Layer 3 of a small transformer language model trained on English Wikipedia (10 layers, counted from 0, width 96). Numbers have three digits each and are written without spaces.
A neuron's activation on a vector x is SiLU(gate . x) times (in . x), where the dot is the dot product.

Input weights of the MLP neurons that the questions are about. A number n stands for (n - 500) times 0.001.
n3 gate: 507607632439434221538547626385202673432683515886378504385375788385453401390583548656467544635444449557424531474539266446550657459558234379340369532511585531599674242697426520579658473473446420609403561473388504470719540393380534396719457478489568280681454659324751524551663567388579640359
n5 gate: 573554259493404356326286718471437724751692540470702617656430447478619637565391475737507584467718646525565485436433712518383653443583500432582599553657529471406606587393541467602438598482360544389518511504537439392324447677416561581533611437464397459830464673400604316384286534183436345489
n12 gate: 441425683335661371377321575251473307547549474559682660481454292613388437493407265412821399561548550519474443548534500550477566216425732463469613274433617602326453608579377477570421654638481601419489616507813563515681562362307303424508561254615445608472443610474519298515393446368276382373
n14 gate: 417536477647400440331420627684440527408347552497483463405393497602629490344456572324547566563413634494357460465366539420546494432534391558480671585472591510327452679603718671371428493523692363352662294545339548497555273533391584532751480513452620399479572533519611579712563779500315603382
n21 gate: 305761956504476721516571519547413448386473500350649702663607382559679360604193485230646474307410340342430476669818500567221540550615515573492292492489612559508458593600432560464437605422551461523449711512539577435446355597248427474333508414654414708467504488458408603697409552538424722536
n27 gate: 349443464596416634564646268468467713537411536403603389571412556558416703660348586259455486214441514383610522747749608438367360588405581585408478489410558554488500418510452603485619482639275457532311504298432684302447474511637759507251328521585556669458665399468540749478504610567507536625
n28 gate: 317608567369724394362327450527527603444331593653277360616417585407706327381492485488582351488464533672677477492378500402278388743515500768710469416478755671438672412717642595608321473320492342637449465312671542477451320477453515728302520493500528567630597766424448435420484428390365386278
n46 gate: 357519604398252473364438792477369551488300303559492665485426488550432428353547584500573504446413540616515561638570481496573472534309418624348500571326480508553721281800562438512420686519573413294423424568492320541167217406389481592376628555519583558476702412942617532617477516656418624418
n47 gate: 488590634438370388503321531545591344280624683608685543314553435639620328394411543423636390587395454479593406456609580377340484857480446658426569453561494399444564421339493178357702535435472617459703472418483555585370432593633551570532567717626627603577535465507433445496444557493628525195
n51 gate: 479402550580475550570625416486575608452524521201518602671711529274415514389696652425830625206222497451563631462679398525546673472550335535303271529352697627458480615380532575464468402632340570452493623312578649420476547479539483486557436473555393410518718532438486618496461507630551411500
n74 gate: 622329455544606512429398577426425503571491334386491564500560568473403382526512429636341534479481520479541494459551339620485486372520442400530506506400373390599721679291342551414273589465599435532503533609631339763567494435545450365518594469520509682375542503514549488546470199396436590503
n79 gate: 381494513349487735534585481472415334280589509487510362683538461516576602611426494352509452553526405537497397677472522591497630689444333497405422169491608506644650688674395640490512512423349497497623478478566368558451539259644494623598433503482393395493410535627366536510478385433612522366
n91 gate: 352566612526690556584530562390741289328387482439553192591530446666610529707345528388592356374321647493580304597388695548677544547493525732545574492586631467532681547615343376580526423525522580561422687547511580319301485445818496472601751532392458564357511611489398678349541670461349657361
n102 gate: 455436494490503387776759443356603611281519560368500427703571600481679478487434601400683405394623433412525648600526625435513485625536416456507462414363645461514432595361487568236570490668468624572632325532436472267500579437513554408643640475519467281436538410422418631608458559438641497520
n106 gate: 462404581480368560487547364487477449310322345355619524427547330550571322487438564315742608373448402425625467617503603416660423585280406621405440606519550463621452533582378354339507550691537540572352520454737425467572579388366438471476507513298510636367473815409401650439594313617630588429
n115 gate: 479585676547396583490569449360376636422402687514616348354282539449430449729440395438431487775362481389439510657386299417510693480407343551465520430484536243581395402464542552613729306416486391416524350557404480574426782463466439177430455565463350441539462448510528536444569332583318472591
n128 gate: 426558693750559398488704469508363397754204469524416580234606524453580565473644667476437790527308570489369207451409535504512731355456534623377465428431503095354504485408547362396578647588692546553477531301170641511569636531492492335650492437393496365541574613349464581420465703424572386393
n131 gate: 503193450493475557556543587310376579362531204507550547361393303426271337441504530607470513564378410472306426407443514663542487301530425310521328388503687701417510330530657461420570601535521375514680556327567469438411341378349407351514536661431489432559619595688711699370571665462579411439
n132 gate: 509470480503493558577480433312429325531403600395559542336493637658447264666514291299526503361605372430683605665435594575470684457430625686658298555625644564345604593506445637507473520580578453602558657480621622523408497447514417438418562506533237699553480527477806405397334352408541575634
n133 gate: 519641555359326441778467583413228515534677714602563353598637527303368522342549577662570409507530517518540493700522515504194581496486600460689551425520432745207637450669596500406588750745379211389445428464555507396311538475449514612467559577586322485450624504571574382578331414486399404377
n185 gate: 402431489428415434424383406616460626481439576413712624669272462435453320780485399364635507511670434436536464735515533386656396539579666511600413638405581511430405561545474293455533489460537608439599355407478661614650414568413622504537500187931659211618395511571585492552368660337526441582
n188 gate: 399670704577567652777414589434598714520561573765667436758551492376561592232424452441378326605386795420527441599512314641461432344646466630607535360424576294654534550507543547680562639703676323569574585772341462462751372646473665623350433478413540357500636332421552520496516560500575256559
n190 gate: 465491743535473711478473385487509113597381637431755445354622231442554333570330585324994551424459492347535496631355420306589558326454374908541464459082449406648569645622310482404531527333289359347706442544460526426369271434469518431758604406487477523481656415344309551427761332370486324605
n194 gate: 417460393507444257457578500515552515489674333405391651351500302467572522569519426285385524423386517453533471643649409293526683396679407496563577455388637210418359522562519641515430431648747576543640354399482435360690538623078561546675675370769614384350310507639507523466500586536373504522
n211 gate: 528618420568368522643343536511228511638482282664500571393569511345540364447800597686603314398450500457500478504555558518446493451354486663291543381393462366446691504561812408314507486703377375458714518518496564539436485571598610444588306479472293460640334569465724496489325294567522628183
n219 gate: 420587539307504569466330667347404672393451466520351488576298313596600500587653467701577526342370518451545416474407607643378574481713709745698576669397401423480526530268807380535370553583458360256523318451519616481301323474550636415586244504586584539756607700348582192433496426374414399547
n227 gate: 518518776591572322349489672479407511430514605570678558507601504514602311451638503375544527532442312531615443510561352482387526344577731619507475329480575681462599514473691439445550496594507598514443356615479750284469617542220465190622536507358695500630401525651551485478371663476659160529
n233 gate: 620622391401523577386880348454442810496299500524351706386675452446564496553484324550350727558507500685481485658305381481488504230616564451422458555400466058426496322584473508595608473671504222579322408523473357500500555523261530618426519415425540657303645469463676512394515622664402488394
n248 gate: 423426579444529536717496472624496543724567542496525394370511485628533377287566493346619459643584402420668358542500472120411513399453465566482404588437538571659497174567547496471557373868575560417739687311372524396552453461425294483507626439604614507504454553355710470322575522521660697609
n3 in: 378411540315562189557598625421348427478699536649496489372642504507443368415570366540524514482589490550383457373573367765773603496619623500474281544620692648569417546670489361185522639383670446574725500376561539507613500415500330462613562476553478309572407337671709425577598463472357598313
n5 in: 529594454396357530640318412372715530411481806598510683500670449579326555558513604317469365563530572529296358539547588490431512683611535642630438497564337474454579503528620430233546552494523604394576386474539436400568426584378587468427473528661227520569261414561366418581430456398500712423
n12 in: 506349487425413610539356493279603500404464274438351551533346524245488503631514377510472503370445714467333520490460530580669414387410519265561408582448562517227650549434291577398576566451467677626373461392493536380591364425440393404389524513785342449386460560641476420602527625429510687355
n14 in: 561510536633481439589536529656484480566361519500624480421753320586539323456405693510518393619280433387532365387435679338570524384280431472237602536592494497544401427439542552635538516456584364356571475503679459406403533595535500401565383742494324415513468481525490654539687520463552594764
n21 in: 600430496412511440537399522463235375350317478492614446688628739570476236302393454541504287485551553522573582544688400751648304500213460602308489447500513545242686288574504621385340537661377426551556459332667602653431443581559584386707413525289523413597563355471545453424522436284326339462
n27 in: 621440547574351460305381656454518398567567475430383485496721604604407737369423411330582329421369418416585363773544693276486606500429462461402582500503538733722655408581496489316629209571453450602482543433421518539518695496392475579380511593528433471433311540448653534918576412392646580438
n28 in: 428654471371416289593358489514707478579382403373489593486529402374628297500630372445328648529434510578500359489372669522428490454724356767581590496383635637624417429394379452519713310529449278613424539411377479567592270407424489649449606687309763680530543631504732500452438360640430664423
n46 in: 639738487543470423487550579317557500438540414579428431602659666303587609447623580584465522590527456474421617412585384389657509477597539539615470627553361376486478349431422754462617490507480358588389570621184546582376706467610625577497311417376559585723364580396503542824557466403687524425
n47 in: 364449468535309490582235310647661412394484646523700589373361480526705440453365561429604485548359491418449529497685554455350453660527534538259637500295574500462466434436471334444372637557561738594716459522538349469503395430420598592627344558375577500393471436373578426454565487444556458448
n51 in: 527497584541577601356748569593500461486613538368383454603630450351259503425493609353497533163297615612661740463496500416590455558353308408401348536461485642559343623654567655479400339797423624493490572595687622503520539562545626477511482497551360496283648517534444710553517532655567346504
n74 in: 387386537524653540482378536567567562497485626660550413476543386421384515321481477549587297677536465575419546464589582457600376737349488473408506569542400643597623509620472358603734548404290344340436530581679539339263550503685527430441475506364421352465512512524438465419457522417590433528
n79 in: 535383439429450378506442554480233474607500460560423470577494425589382625528577539666503602445453582676560335621366417517414601663459500571485569346497421402364331486584275377455595308608439414525529437591592537489404533449627596555450544431554470388485440431506606301444329679399397593459
n91 in: 621555447441712489310690310556595393525472227536400658683398685497458438534675510398297617286554474459304507643369590430322461456444419352656406676536553469384597624421606592446563517503647638524346517400444319322691500538535452567465716577452544710314556661554628580514430472713600489429
n102 in: 379481347575561256615691600424395606252416653425436490716398566428474597466328675420572304433561494435432449509545632525383316589426408429484651354450472443507494481369564516399509609643443522682430353531522426398306380572453413597452545413534448282573403414457429609648478558390381366465
n106 in: 471388491554327531606408482521555531478488666446306443479398433454614482726418599352351506460550517464618595548454594472695576500388328518550561739469449482647547446338351342588335415753359624527509367455518461302470500609500653638475435363679633463650533506453450449428562406441410515593
n115 in: 569594562605448589506392557488500435462461524701609516648611579406472578263556654586570561396497538551494372167466372528628508533560458695556524325503449466617641530497497457290521476404583582545472639533467584581428466521683536477735383631458760429583533488521342605447644575571565337565
n128 in: 427579574727758409500522449576577441685421496376504594431526526580277550335549538482260604387523535708597321287400769540493578365548408479467645586561406358854672486438489411564332619532529431489760576339402618514500522583551324388441615476325481355424500299334366359511438682245515515452
n131 in: 398527653636542420483503650270652721307616510646416202674573504373391446364528513413651520510572507551418614534507322358734446429536487527469514571721662514555397419588531409429600551439562698524362623622380341675540666605600453421584406648399468339486565548543353572489524440640700246591
n132 in: 465510372381544490487450507626349653652543378438333713520500594740398391638575344369516376413463604379408701562493477510373549692381568533429244699639541507564558503497405517565433454595782576422540440480577490552435558540450421545507530328549282700706434453506700455398403391241514618639
n133 in: 457546303330460570552473513579550641466787631497193395444473534431396360633497443527465248407491541523366616490520497517388564568491551315584411463393579526380465464522547621558398778419145529403420425506599387490684357552573334548544667569581507547376546464513692421686404635462433570463
n185 in: 598419524389552397587466487354346601331624530454375227564614709558459349527228526514377471599606468447557606603262646521442591437465474460348659549348560480435480466603293535665490605383209493620760409590531487370410252587674547618541534454483355521582517438559400354382431438546465558254
n188 in: 396503545313243390344535575408472472504561721468535504626424436538526473402475530677428480521669601591473514433392456722459586503745233514625551479439427397199404551506531549511397677585576544675531541547517315554490655669452503520622691461319525416539411572657612385683317553607426826416
n190 in: 445658391421580368410673504472472443438335370648504500421544508758581743766700599488356716316522338367500504418653552516456412706781643394500488525607652683457393374575629557377420508716552433438144457508385781582531606751464574676452601420519570334442302432724532425435360699658281625419
n194 in: 642627290582374452528577433529381464341370357437379589253604457503491636573618482568534341304351375393614314447513360448462592559479410456721503447363449282527571506464500529609423494629490544365362446698481400509472691513404686515510464436591756516647443641599350587572484513537543442644
n211 in: 692308285526492443583600387417615597449492722586574320538281725542390785354496446293504485523458742765361473545431439419504525470593570485577534625726291725467357350223407623747705598481462624608634436324432500630548520541511414632596512551292682388568417485445322369434596601378438454543
n219 in: 635457565517514534513558273493612476556340617580386299420534689584691380507500410704558593507488513540713615441544554262604597572608572513497661521312578527540481414567401500503608487510537397675558560278439246705694483477618623393305462297553588699401540510533328458276626476480414565394
n227 in: 576297533487398749558559568487448633517516484631407191474566554533533642250500425326715509454369475346545379385500438424493488293380551468679662289503500500566553590448483741695376274590625426471467526596441538586554423362549433616569540634411473576463429529323407388387355433528453474414
n233 in: 589453569601517418695332719503445282525416497472687371500531532422456641286395675562643432462481532210497466517689382702595491586458444493634618566538476741671814654516397259420425476322558631523442668533551500540497455534575430503366521487500338344734544599467503596406435358540427476552
n248 in: 588476543694357574545587497399408747503388719658484579397646557626543497391500403553497658549239442605455506455441494562552455578636339410528378604543492552264659455549332491481549378675454609536377585581595398494548579509448521630403463459521516300538408482554516574619460685381707587466

Each question shows a token from some text and the vector x that enters the MLP there. A number n stands for (n - 500) times 0.0086.

" a": 532444634481499491438322585441467479444505602469473498408562474512441568346505596538427518523534440399374552333445492489517298542484558665494412733589468506358384385563613568543561456559599411510423483493443487517528585523494398477623403555544657443343497485582312523622455369629675544412
The neuron with the highest activation: n46

"p": 542570522390663350454748576551527442466398518371531518431523489512551511549514470457443409406502528563678574292474542336524519617382516349623413466519448571488352515521505529460530556438425550480582482412505498668394451477355638528537648503608486427441394467485548518652351454597525597691
The most active neuron and its activation: n194, at about 1.1

" w": 535467374438506578389491502417544562415623384572488288479502531502493530403596504628631502529438563444585698310542524506423493458511716474657592431558503348600348501557489506530309388496493474507533410366515397594578340571463530587380401476475450453389418327477425518386450514480582541585
The neuron with the highest activation: n219

" |": 445553405625619476428297401485645465479551519382516484488437528479420505504535564607347397459321555493470569416524649404545364528445587336535456574597616471551360533550531565610452561493472535517498474474487393505513486474488413535486523514515480527443565330429506430481526399568530416450
The most active neuron and its activation: n79, at about 0.36

" of": 518448575696365540480421471514504460283566480512484567469529449499351460495440493385427515493441420584429568380574507559417465544507478425508419474672318437484380606602399527562550528558536505531463463520457485455508595473646573551374596593530455463575536588486452445613521502638515534585
The neuron with the highest activation: n219

" was": 508402530585471500495450590441619487518581425624496263438446376461462457499533577605510376460515400466410630406380367534399322525537509379472451461591406536423555496569561469532538714473523574478431532589552430714527485578466568512484469621477502438491541193449396557521461382519502365288
The neuron with the highest activation: n131

"ic": 528446518528397471615516476431605435517414659357466799311459513540411514463479443560484608591410509462711411423575659580483319580546446474632511492558439459331511326467591627555457480594504573540530624417650638541563656474547429529309588517505430440628371549479447501518444554532538445582
The neuron with the highest activation: n248

" with": 504477625615475500648432480436482511527514310450487536447519377431334529523429548624401412334518451436413433366435502531352468475488531609592489458654368428444498625498401472611473536480527467525449382556433438560736624481463674435574547522609424568500526494488464598541468525619493454573
The neuron with the highest activation: n194

"ind": 541530455431633450444575559481525423641464343510580500548572566525364511608591515361438368471493490629525459403444571560590433542473460472456471547461337433584490484542419618588502555514497389618338415475460319453478564543512442459110398494419574438571664449441487665600563441413551491500
Which two neurons fire most, strongest first? n46, n27

"oint": 496483621606444573503439513501536499468485521629635638518537550543379465433371411495271417567592492362572469526545592483447392441362632446486643522582494391458499635514571469517461553384535490507557528451524418564514340590533389403475471561588463558565334500430394435553457621454488712418
The most active neuron and its activation: n5, at about 0.89

" to": 485515549455412543551445434514566481411493422440611329451474617483355432449419603596499459404554384468344480302531361569386269514513462392516415467589460463393567632404418481568505579463506386419394551412562458377631515577568477486488461569686382318431488389458499478436549492498639496656
The most active neuron and its activation: n28, at about 0.55

" as": 505365501592415386460450496482490467497747513624410325579484502496285518502437604562496493340597407435703492345513437427391382381494514394481437464542441386416435515486477547550618511463349462613439494439470530516585688595480631395495452586507713516439628355548480506516572391644569542520
The three highest activations, in order: n132, n27, n5

"gan": 493480380504427549449404622447584544265439524725351448455417546444367443345403555442501450555540441441461659430684503367533363423523465493351516471510443565657561549500652551525471328513435366494480526490475502738564400458625496484493556369545504593510508522623549621546490526432461497537
The most active neuron and its activation: n46, at about 1.4

" which": 540600493533377323439437369462426575396496534465563387510483701415242471488373420559429560478497376336498538410488508446534460487527527537539450459541386466484657508530555601487533457515490378542494601523565425445614502451599389452641504541512500550425551258432423628435543467342654524554
The neuron with the highest activation: n115

"im": 500479407526502348544463349455396457424611735534542584489500415606511513337416461397500575464526504498491546521488527424386378435431524334590505439378408649650528505537616489528399518507496580457382525484540487523523574424433397410559517553412657605529417552517462589425300559753626543647
The neuron with the highest activation: n227

" album": 511396420525498380518476592476515564464486487492539521454488538422356509663643520586390429446508512486726633486485484678624423534452624649560481594517367383409521525406694557490490396443529465437487517349479472536496348607812381374323589543532548536425543588463329581541582481393500450496
The neuron with the highest activation: n219

"e": 516514637500555768476473491687485492501458504563518411540569489362501502444402502421531497372472539477570440463631462559478345413523397500567441601539382498595534330506563474549428600609548554507449561569577519542420602601598616335443510417407487566412498387353251428346571564332538525533
The most active neuron and its activation: n21, at about 2.3

" M": 543470394400514655560382458392521533580489479524511382445602466517494509388500565624464523649579502523478528541557454438490406488483439356523558447559227511412406614549600480483484492472493546446468535569487553483538488385285467513394544312516478650555486372393489554572475572552549500598
The neuron with the highest activation: n28

" H": 546494370485389570530536503542529535631486490444601468498572510538540479424616660683587487573497456472467481595538506575530451433456462373490537577625258560515392476539487594614437419445514463425485573499472413514530364471332430545446517363523583515473501461484422539534501751524601423482
The neuron with the highest activation: n248

"ampionship": 520482457618523555588462501422472638384454589616473512471412556514338456499313385401461313520542539466588677511608505639514408484466641499535513594529472362470598533495541439475310364371471530415468471337525428657578414541606411514618497396572533568474461442480397593595574497434436567457
Which two neurons fire most, strongest first? n185, n21

"erson": 499484599537451589478442430651483473495370402382282507545565518522417447471548449403331535612538454353552479448561508647522389510481514472292423401516457569477771578488521446473487511374535520468438510406622464535535418569421233386452553526482464684463433495489339493435445444523401639450
The most active neuron and its activation: n21, at about 2.1

" s": 526383391349444547629528551626293400401491449505411580466610535472479440559390637548481540529537491454420516455536516556423500518410470617551516700604385407617352535587452576505409415465431467452504387473623570618600511531384312493325518561437552501502497388439507470437397488553626518586
Which two neurons fire most, strongest first? n132, n106

" tra": 540409489457437603652354445511318537596530423324500401369483471471506487386628484613415370305577440443477533343505610438624315403453519639500569553545396585341402561473461483478409473527470410461440525429628420492560530510456588434273553432574504496382475608449404589373506471434590662485
The neuron with the highest activation: n106

" con": 527475598382596608620404553579394534484500334430317368459522433503382442507602468438453299519547426607321507467422492515461337547545507508455421415525292400601276462538365537457499453507577410519554431536620310595460546522629483592488559443475513420499473614538404498505472568486475539510
The most active neuron and its activation: n79, at about 1.4

"1": 486506454447567626315488430620444477466478458543498509336450533417447511387465436424527391542660423487543527554537364619495496467416505359517569538679601555553373478501548420506558509539445582648529507554521325474580453418536577487478332537512507495517497482401511483587437409561591334508
Which two neurons fire most, strongest first? n190, n128

" number": 508447491535534367468454545439435453301524392505486587506444463451548469634488421689384373551557541495592532499401480461575417529406469451573354551573440463598500576403504652581499495363614503485364551418583495649481461572556385535494405479495510648194535553435490518275613558459510635591
The most active neuron and its activation: n91, at about 0.54

"ia": 488666418339389636604363493440399429419383491487329415530404478549338593423465554538368539535523530493357505440565498437552465401540511467365520635516311538480473421478531416464590629512516505457527537600443462492457582605507566412548553670517565444577473553530531588519595582609404606552
The most active neuron and its activation: n46, at about 1

"id": 512604547466364432697619548552600422657433639586638645535459405503349454472483601508324351603479451555428466522352487612483360548520566432625391520492408607567617501532598641605543490503524431453328479514509492577443479468657514485430549471509489488566336491530413504578355471653535502566
The most active neuron and its activation: n188, at about 0.81

"er": 498533539519496490560503465511476441411473489491624352373407518492385558445491551437413474456559597680690370525505510647427428610499575395401562515553282471448488279481516589519453671445256506447565524478558677481478591466602493370567626532470524620516394600583551471526504499514354497471
The neuron with the highest activation: n133

"ats": 508516408560422440692404420332486426452587549472498660597532614476490502379449402551425574433526581487646386316563547535497398459511479490555552482538442362614559475433508622588473424421558512612450643428436529591651514542528356234531389542497587545507498210433405473472502642462567627448
The neuron with the highest activation: n128

" be": 518440554515562567348554473400655436569569379554533227496491578452502565367608564670485417307532462464486542338438420560353382518479529545483448355574448427640461463453590486645540526495597592518441593497569409690580373687418495625536484568380451441557368283417546492484381491437529544426
The three highest activations, in order: n188, n211, n106

"re": 503537469579400573545493453544584367484460531392543453551377581415397573462497511384362566598552524443460551458551638614461399496583298482592614377554443667628473456475453414654535475544462608486551584542592420505650725615532626481597507527268629503626382527564486524345421627512463437489
The neuron with the highest activation: n188

"ent": 488497569474495455410440490482527301447273419596426495350542502505304454494545484423450367499573558449627378365449515573567461480520595522570529415498336505524670302533553513483403643525623510500502507543512525536499441589489491344535481401548353456516553462381327539280479543492357477608
The neuron with the highest activation: n128

"ant": 529305510464355440463408400550591400413420521436551600481401394494387536390563425403526499449394354402730548388635568542640455449489397331478522572498382517672592527413410528570382554551390555557479517522529520506655687583265558387573455452500483532357432572540350480530540496434551430523
The neuron with the highest activation: n106

" who": 524599523428459464236461441430506469420511508433466402469513543357261514493406468683570557439449396409512448456411505569534357526594630462340517517487427427421533556477550621499450358433435404521518536447596509461573651460672604476655649565465557463402508333450475509457442451275608458373
Which two neurons fire most, strongest first? n74, n106

" an": 500472602452501622391415585476472458559347540500571409583514504465313526387458597497508588491554462407427534172428491357474351592570509607376494518542432555342580499506471532621471392525642667507522508516531668484633398626394206522480398512557575530485521298562446478498530477628543581532
The neuron with the highest activation: n248

"4": 498510443535528518304492436604541576557522547463516557425477586472459427453471282479537474429639578504462466495456494387534496539375689346437537483658491557589405320411545642483527515532508595569485563393489346596516442404587408567503349510525512591582528450522444530552480454558620453515
The most active neuron and its activation: n188, at about 0.39

" B": 536598450405572503354562532460557450434511494481530558507581548555545511468477654785446528523598495469491546442427406543523401515461434438416568527629332469479418528516413559400520528515479473451528580344523395537481465506353439495398490300484499542592398445338413525519547675552452458613
The neuron with the highest activation: n227

" that": 519617535535440326340415447369437480309524585487636470507468602391290488452386390422527518545436449384551452388566559509416471465442602511578439433573368431337497629509456550551578508517482366516491546428536466423641570507710363473540477578472520570447456331446388552524590378421698460490
The most active neuron and its activation: n115, at about 0.56

"ec": 498442434419410634468532580468567385571518693563406621478407472496444548399405622481470403547555500379564413274686512488483354574428461455601554472460400607497423347523613462382447339491404589427583620521609578505439575545469378433559347538716580532538486554433528491429380578463485444468
The most active neuron and its activation: n47, at about 1.2